Layer 7 of a small transformer language model trained on English Wikipedia (12 layers, counted from 0, width 96).
A neuron's activation on a vector x is squared ReLU(weights . x), where the dot is the dot product.
The model reads these tokens: "4" " in" " Pl" "an" "ic" "a" "." " Br" "ed" "es" "en" " t" "w" "ice"

The vector x that enters this layer's MLP at each token. A number n stands for (n - 500) times 0.008.
0 "4": 718,555,575,735,670,442,455,502,479,435,584,431,387,419,673,450,382,691,585,418,658,491,668,600,572,489,685,426,405,501,734,415,638,666,448,392,325,505,546,545,388,418,450,461,695,540,479,377,600,496,448,260,616,240,414,596,624,559,366,643,541,543,590,474,673,449,360,659,712,457,498,428,238,374,456,509,529,517,409,218,664,396,762,580,375,605,395,84,520,513,257,581,377,387,505,500
1 " in": 753,536,631,811,701,525,472,481,538,434,588,407,309,334,607,477,355,650,581,289,728,323,666,579,665,516,642,564,345,497,681,409,662,618,391,486,357,531,455,559,399,405,515,463,729,421,534,476,583,605,356,365,604,373,360,579,433,495,388,701,529,530,658,436,617,366,383,657,683,465,523,372,301,533,502,465,585,455,347,81,556,407,565,634,496,619,388,253,455,434,389,505,557,326,531,456
2 " Pl": 616,454,527,704,466,387,341,642,521,509,607,355,532,328,566,450,227,759,516,537,584,429,749,653,429,457,573,608,228,460,590,448,719,487,377,724,444,638,510,542,691,348,433,450,812,477,469,424,672,399,383,302,658,448,472,580,508,454,619,566,600,474,543,269,603,502,544,573,549,440,383,394,407,530,604,451,455,433,572,116,593,349,746,543,546,536,512,283,441,533,375,652,453,371,514,389
3 "an": 597,596,511,505,458,478,407,588,381,517,700,445,504,449,551,533,323,551,542,500,601,410,449,655,606,502,567,563,275,422,536,452,449,621,425,518,224,760,565,471,551,562,737,303,712,628,627,452,667,311,485,619,608,414,492,479,466,448,346,760,562,548,556,393,308,390,436,636,613,517,602,491,377,344,463,651,308,521,353,412,599,211,838,622,853,369,372,296,331,487,452,478,507,394,576,365
4 "ic": 625,643,538,621,607,443,473,583,416,281,613,374,556,373,493,618,476,573,278,552,731,365,527,656,646,443,643,479,457,351,485,462,635,500,494,427,337,551,649,529,546,488,615,448,631,523,446,484,580,295,388,514,570,218,370,576,363,413,614,531,537,505,433,450,475,495,567,500,440,403,576,315,368,415,401,689,315,546,288,299,611,106,727,871,691,491,490,361,641,464,510,629,747,589,740,519
5 "a": 504,603,609,819,782,496,428,607,456,400,486,501,475,400,546,610,592,549,499,479,758,536,524,572,712,496,775,517,422,482,680,416,806,413,365,357,352,425,622,434,470,382,581,394,458,522,513,333,700,503,343,426,513,463,459,568,340,481,506,692,505,509,606,335,582,245,429,472,306,494,521,515,333,382,638,586,300,537,598,349,671,97,770,603,504,444,362,166,620,449,524,648,400,492,573,416
6 ".": 713,538,552,745,661,487,422,421,525,400,535,587,414,326,650,376,406,482,451,335,675,706,611,467,557,482,626,448,382,751,654,355,635,390,321,407,347,394,586,601,519,450,609,365,574,541,329,335,385,472,329,260,549,252,511,651,691,339,548,644,451,748,560,508,604,354,398,593,616,501,531,427,235,490,573,647,713,487,449,225,726,442,611,462,352,591,488,293,606,365,483,611,498,474,640,486
7 " Br": 639,566,516,799,499,453,319,653,627,497,649,418,411,386,612,426,356,738,456,436,646,405,687,460,602,291,694,461,246,551,708,370,510,472,440,540,532,621,577,562,478,393,421,507,696,636,336,371,457,382,417,394,591,538,597,455,367,519,604,759,540,511,493,428,539,553,527,459,609,505,458,367,461,320,613,641,569,219,585,126,698,400,617,542,453,497,585,190,299,601,462,564,431,409,726,494
8 "ed": 525,520,566,460,524,466,549,623,650,381,610,497,586,514,487,504,249,594,634,397,563,303,443,570,585,507,636,444,254,386,432,367,611,668,371,484,350,635,691,717,468,639,536,505,681,404,523,202,692,521,471,530,563,443,491,474,242,538,493,650,352,644,505,513,425,438,380,596,707,653,397,483,192,341,408,659,603,405,279,174,671,280,735,691,599,661,439,381,550,364,472,539,507,410,584,404
9 "es": 598,614,694,599,578,633,573,621,560,452,687,509,480,567,520,502,376,614,424,603,772,583,553,515,670,421,695,559,427,482,677,367,701,594,282,247,286,700,419,613,355,382,547,470,596,480,503,427,736,456,214,312,594,483,433,461,203,508,473,526,747,433,463,569,505,324,458,507,593,542,550,475,271,532,387,561,435,560,468,406,583,87,669,597,520,396,506,291,427,261,342,473,430,445,689,391
10 "en": 672,629,592,474,650,616,479,580,356,534,515,523,508,482,659,502,519,651,446,502,826,522,612,507,672,437,467,542,353,487,741,303,564,396,398,344,428,547,448,685,419,346,263,457,674,521,421,236,514,596,242,281,628,433,472,525,149,463,421,775,440,460,696,599,554,436,448,469,585,595,568,409,284,417,375,587,421,610,552,333,790,244,793,578,502,397,394,307,527,374,409,513,460,464,715,543
11 " t": 586,423,455,665,597,527,288,611,613,450,547,436,453,606,539,611,449,764,634,527,867,396,530,523,557,347,680,426,262,540,603,264,582,390,529,604,457,533,524,570,463,322,392,383,617,391,421,414,408,544,319,283,508,404,528,538,657,570,770,598,478,536,582,382,665,245,564,635,552,453,565,512,356,447,562,619,605,498,388,120,563,140,642,829,535,481,448,412,547,414,298,498,652,494,468,416
12 "w": 560,443,276,666,517,353,759,648,542,566,578,448,385,540,639,708,384,521,663,425,653,395,430,449,429,495,725,433,367,423,423,434,487,488,292,496,542,610,658,749,481,473,606,434,637,504,536,527,446,389,424,496,728,367,484,458,533,456,597,681,529,458,605,398,540,270,584,563,644,498,436,350,276,645,605,774,634,327,433,335,583,433,515,781,394,420,321,176,523,426,494,543,242,557,489,291
13 "ice": 590,699,535,395,673,430,374,577,363,397,684,517,359,344,759,454,451,701,332,508,976,384,484,492,598,470,733,504,420,479,616,404,643,501,373,378,417,501,627,526,594,299,691,593,527,592,451,433,633,484,381,401,671,321,505,460,364,310,457,665,639,454,626,486,616,284,618,505,595,605,324,502,407,358,516,596,365,496,302,418,561,347,805,644,456,307,416,404,521,361,478,574,469,274,630,614

Each question shows the input weights of one neuron of the MLP. A number n stands for (n - 500) times 0.00098.

n298: 544,517,449,325,306,548,597,489,486,415,511,537,546,692,640,410,370,493,473,497,455,555,478,546,584,486,497,477,445,348,391,470,376,557,560,585,234,495,550,433,666,594,680,598,410,497,424,586,452,597,523,612,456,572,497,435,675,437,405,607,557,559,657,491,609,316,415,492,430,529,477,546,334,375,475,495,433,524,505,453,236,545,495,576,523,597,565,487,531,489,686,398,537,308,522,520
Its two highest activations, in order, are on tokens 3 "an", 8 "ed"

n314: 639,162,363,391,578,489,588,447,391,440,657,663,389,511,529,405,638,711,461,424,483,686,401,344,367,309,294,620,386,550,711,619,587,753,720,450,441,404,463,555,436,315,336,378,510,632,541,452,603,541,408,385,635,489,446,450,486,479,500,424,419,439,552,522,748,581,654,609,345,507,383,592,401,746,340,400,629,455,521,592,405,476,497,615,596,251,557,624,493,558,441,275,611,532,576,563
Which token does this neuron like most? 10 "en"

n68: 461,343,439,595,491,534,708,343,512,729,281,472,603,593,402,651,349,454,479,369,543,519,467,450,512,447,432,608,385,530,368,560,503,622,599,491,447,320,514,675,487,682,577,287,391,568,682,472,445,659,450,476,663,521,457,548,415,637,494,378,581,662,538,500,607,494,516,377,561,472,522,635,382,538,438,219,606,426,456,419,356,485,494,527,456,526,508,491,564,602,525,631,562,635,463,387
Which token does this neuron like most? 12 "w"

n361: 578,614,461,367,241,187,566,571,532,496,458,309,379,542,500,421,428,560,458,511,658,356,525,430,711,529,371,463,475,709,471,497,547,455,784,637,562,320,674,462,623,459,364,441,313,420,448,544,619,463,500,665,376,320,486,579,571,500,496,562,518,656,459,272,750,542,452,738,504,556,569,573,795,545,298,335,404,648,541,595,535,398,473,483,507,534,672,568,518,522,599,286,350,426,496,563
Which token does this neuron like most? 13 "ice"

n100: 464,522,558,422,494,512,341,488,740,557,444,553,250,464,637,472,420,351,414,543,514,658,539,324,414,422,604,481,340,660,616,512,457,437,674,317,500,416,460,725,506,465,521,688,322,528,580,534,439,537,444,607,428,482,497,590,546,437,635,465,378,555,462,550,538,374,589,482,390,383,407,635,618,513,562,679,715,444,435,548,363,590,397,400,516,621,613,357,323,491,537,528,572,542,491,538
On which token does it fire most, and how strongly? 6 ".", at about 2.1

n151: 487,510,436,435,472,530,558,398,564,497,413,620,426,464,553,453,396,565,428,734,406,372,392,524,313,398,276,451,282,543,545,585,574,666,503,497,429,567,634,261,653,234,273,483,701,381,619,575,449,667,483,393,668,704,369,539,543,383,582,430,237,560,516,418,637,556,486,396,497,559,365,435,459,469,517,622,490,613,638,576,548,522,469,283,524,507,623,516,390,544,589,544,483,474,743,462
Which token does this neuron like most? 2 " Pl"

n177: 529,549,354,355,356,751,458,506,449,506,351,634,517,427,823,413,554,474,405,426,353,583,428,500,482,494,293,556,500,553,521,428,500,431,636,587,376,568,414,506,435,633,526,527,497,533,587,244,444,424,585,604,515,383,411,616,415,509,503,466,649,283,497,591,491,456,599,411,583,601,509,603,494,580,428,386,503,491,546,523,458,497,425,741,470,491,363,466,669,563,488,602,497,491,660,472
Which token does this neuron like most? 10 "en"

n9: 431,486,413,380,686,413,632,628,446,490,590,517,526,520,650,607,594,589,523,393,235,510,630,418,563,459,494,465,540,447,544,448,583,471,456,327,436,519,519,475,859,437,419,514,461,358,434,524,380,408,442,547,516,566,303,482,540,487,391,567,354,472,388,585,548,715,531,738,397,528,520,585,524,407,443,433,470,449,625,513,431,721,628,513,524,368,537,437,483,48,337,550,520,454,600,713
On which token does it fire most, and how strongly? 10 "en", at about 0.66

n296: 612,447,445,550,397,576,475,571,375,400,633,560,523,406,376,399,379,643,587,644,336,496,329,638,527,448,530,539,646,435,549,641,438,356,437,699,549,771,320,484,518,730,427,556,490,402,522,524,500,504,542,562,310,605,656,366,596,594,373,425,454,544,394,369,581,419,296,562,569,390,751,246,255,578,424,329,537,596,599,510,707,611,565,527,429,417,529,467,710,545,349,356,465,466,521,667
Its three highest activations, in order, are on tokens 0 "4", 2 " Pl", 3 "an"

n128: 503,497,593,431,557,236,497,406,453,471,485,579,339,660,565,444,488,522,368,337,512,516,536,601,441,519,440,497,436,616,589,692,472,524,569,548,503,509,650,476,609,394,497,541,443,635,494,588,503,446,491,491,610,609,559,614,393,533,221,529,632,497,533,440,367,440,612,481,370,382,350,532,509,615,469,624,839,455,536,552,342,395,688,354,301,490,503,676,485,556,535,480,528,304,635,589
Which token does this neuron like most? 13 "ice"

n376: 473,636,518,421,540,557,353,473,533,315,485,398,712,382,311,591,500,607,609,428,514,444,303,451,289,549,544,619,512,405,515,570,406,430,595,751,338,486,464,534,550,362,500,629,421,271,588,515,640,460,463,509,506,627,609,513,661,418,451,322,448,363,581,488,546,485,416,654,452,525,524,463,696,597,448,457,461,425,517,302,457,460,421,465,383,560,553,448,380,457,534,621,485,591,458,658
Which token does this neuron like most? 2 " Pl"

n165: 391,440,580,530,671,463,329,431,337,440,497,346,589,659,301,623,432,625,485,632,440,506,422,478,469,375,509,398,697,530,538,625,632,428,590,416,360,395,457,450,313,628,482,497,411,500,714,534,584,534,581,604,388,464,497,584,658,387,315,576,491,451,535,293,503,629,395,574,788,440,472,415,653,405,645,406,412,532,641,392,473,529,578,402,456,542,508,506,567,382,481,446,534,437,506,377
Which token does this neuron like most? 0 "4"

n336: 771,564,434,313,489,409,412,545,381,634,624,468,698,323,247,454,444,435,480,472,666,525,639,471,222,496,662,279,600,617,439,507,552,564,468,442,412,573,435,357,457,631,359,778,463,500,428,775,520,553,461,469,606,613,458,430,372,500,293,361,454,566,440,382,635,565,467,668,698,410,454,539,405,529,430,337,386,510,694,671,500,530,588,577,493,660,500,421,469,715,436,448,514,473,393,489
Which token does this neuron like most? 0 "4"

n323: 520,491,442,429,497,558,314,463,599,455,374,387,503,545,624,620,383,472,466,584,538,563,517,458,648,426,601,594,683,431,616,494,369,466,320,489,609,352,462,428,668,418,492,322,461,518,672,468,566,503,704,428,374,517,698,641,629,429,426,508,660,445,374,548,634,506,304,538,451,410,509,616,417,464,407,453,414,715,612,537,525,508,437,405,447,464,578,409,572,482,450,535,621,421,335,563
Its three highest activations, in order, are on tokens 5 "a", 0 "4", 6 "."

n258: 573,472,604,485,589,608,591,539,658,443,482,453,500,443,402,444,559,481,518,540,391,475,410,491,552,768,244,308,542,530,601,476,669,557,497,614,369,512,514,321,389,452,545,522,479,385,394,463,375,528,390,524,397,760,482,678,597,503,497,444,538,445,314,481,660,320,430,525,454,503,531,481,434,310,512,394,515,657,388,485,453,593,402,491,506,673,480,482,586,500,641,246,447,539,629,310
Which token does this neuron like most? 1 " in"

n194: 796,504,365,457,485,775,663,496,441,401,553,710,398,489,380,783,548,451,621,391,459,477,596,444,504,838,443,538,727,558,279,429,405,688,404,672,563,497,255,531,557,492,256,399,532,485,523,411,569,470,392,606,410,529,449,523,500,386,418,556,455,604,518,620,414,654,470,544,255,485,530,732,355,391,206,458,522,496,546,364,532,406,517,295,489,470,500,382,573,511,444,401,642,525,715,519
Which token does this neuron like most? 10 "en"

n39: 426,549,476,411,570,183,545,577,476,687,431,601,539,480,419,637,313,350,543,419,440,661,261,552,358,545,415,504,637,614,396,523,531,467,814,513,707,439,696,468,613,408,457,358,576,404,440,583,387,434,330,514,440,316,234,500,517,533,625,494,521,256,516,531,514,347,570,558,595,595,418,427,362,637,428,633,611,480,542,533,470,445,545,602,444,596,494,523,425,637,583,351,763,517,588,608
Its three highest activations, in order, are on tokens 12 "w", 4 "ic", 11 " t"

n88: 556,362,504,476,573,539,597,566,635,566,336,456,510,642,408,208,283,465,552,610,639,456,555,453,362,208,514,356,577,476,442,752,511,652,478,507,655,450,543,571,706,333,606,601,514,676,526,594,483,471,337,546,556,326,539,549,644,497,438,554,417,485,275,395,369,594,250,436,440,427,550,562,435,518,493,405,405,295,497,503,496,456,457,644,482,792,569,540,698,665,561,622,666,708,313,383
Which token does this neuron like most? 4 "ic"

n325: 592,575,561,486,272,400,556,397,353,567,528,324,604,554,456,318,535,492,318,453,475,692,460,488,625,402,528,363,624,540,575,353,447,486,512,534,473,622,611,433,449,537,429,563,477,527,561,527,553,622,562,581,506,468,447,429,480,582,548,625,372,568,225,679,563,403,515,602,459,268,597,634,586,343,447,572,561,508,421,480,621,539,443,587,566,658,487,342,523,550,358,356,580,480,439,518
Its three highest activations, in order, are on tokens 0 "4", 4 "ic", 3 "an"

n381: 591,500,525,362,668,552,665,500,614,382,450,481,612,506,292,212,512,492,515,420,684,579,356,481,564,506,470,414,633,594,557,491,494,494,481,452,506,401,391,529,532,506,598,415,357,572,545,475,658,600,544,479,409,385,438,506,533,623,538,398,622,594,609,560,686,665,341,700,371,395,450,541,706,516,463,582,585,541,302,358,359,421,362,355,591,449,605,398,472,435,403,377,563,599,506,459
Its three highest activations, in order, are on tokens 6 ".", 9 "es", 1 " in"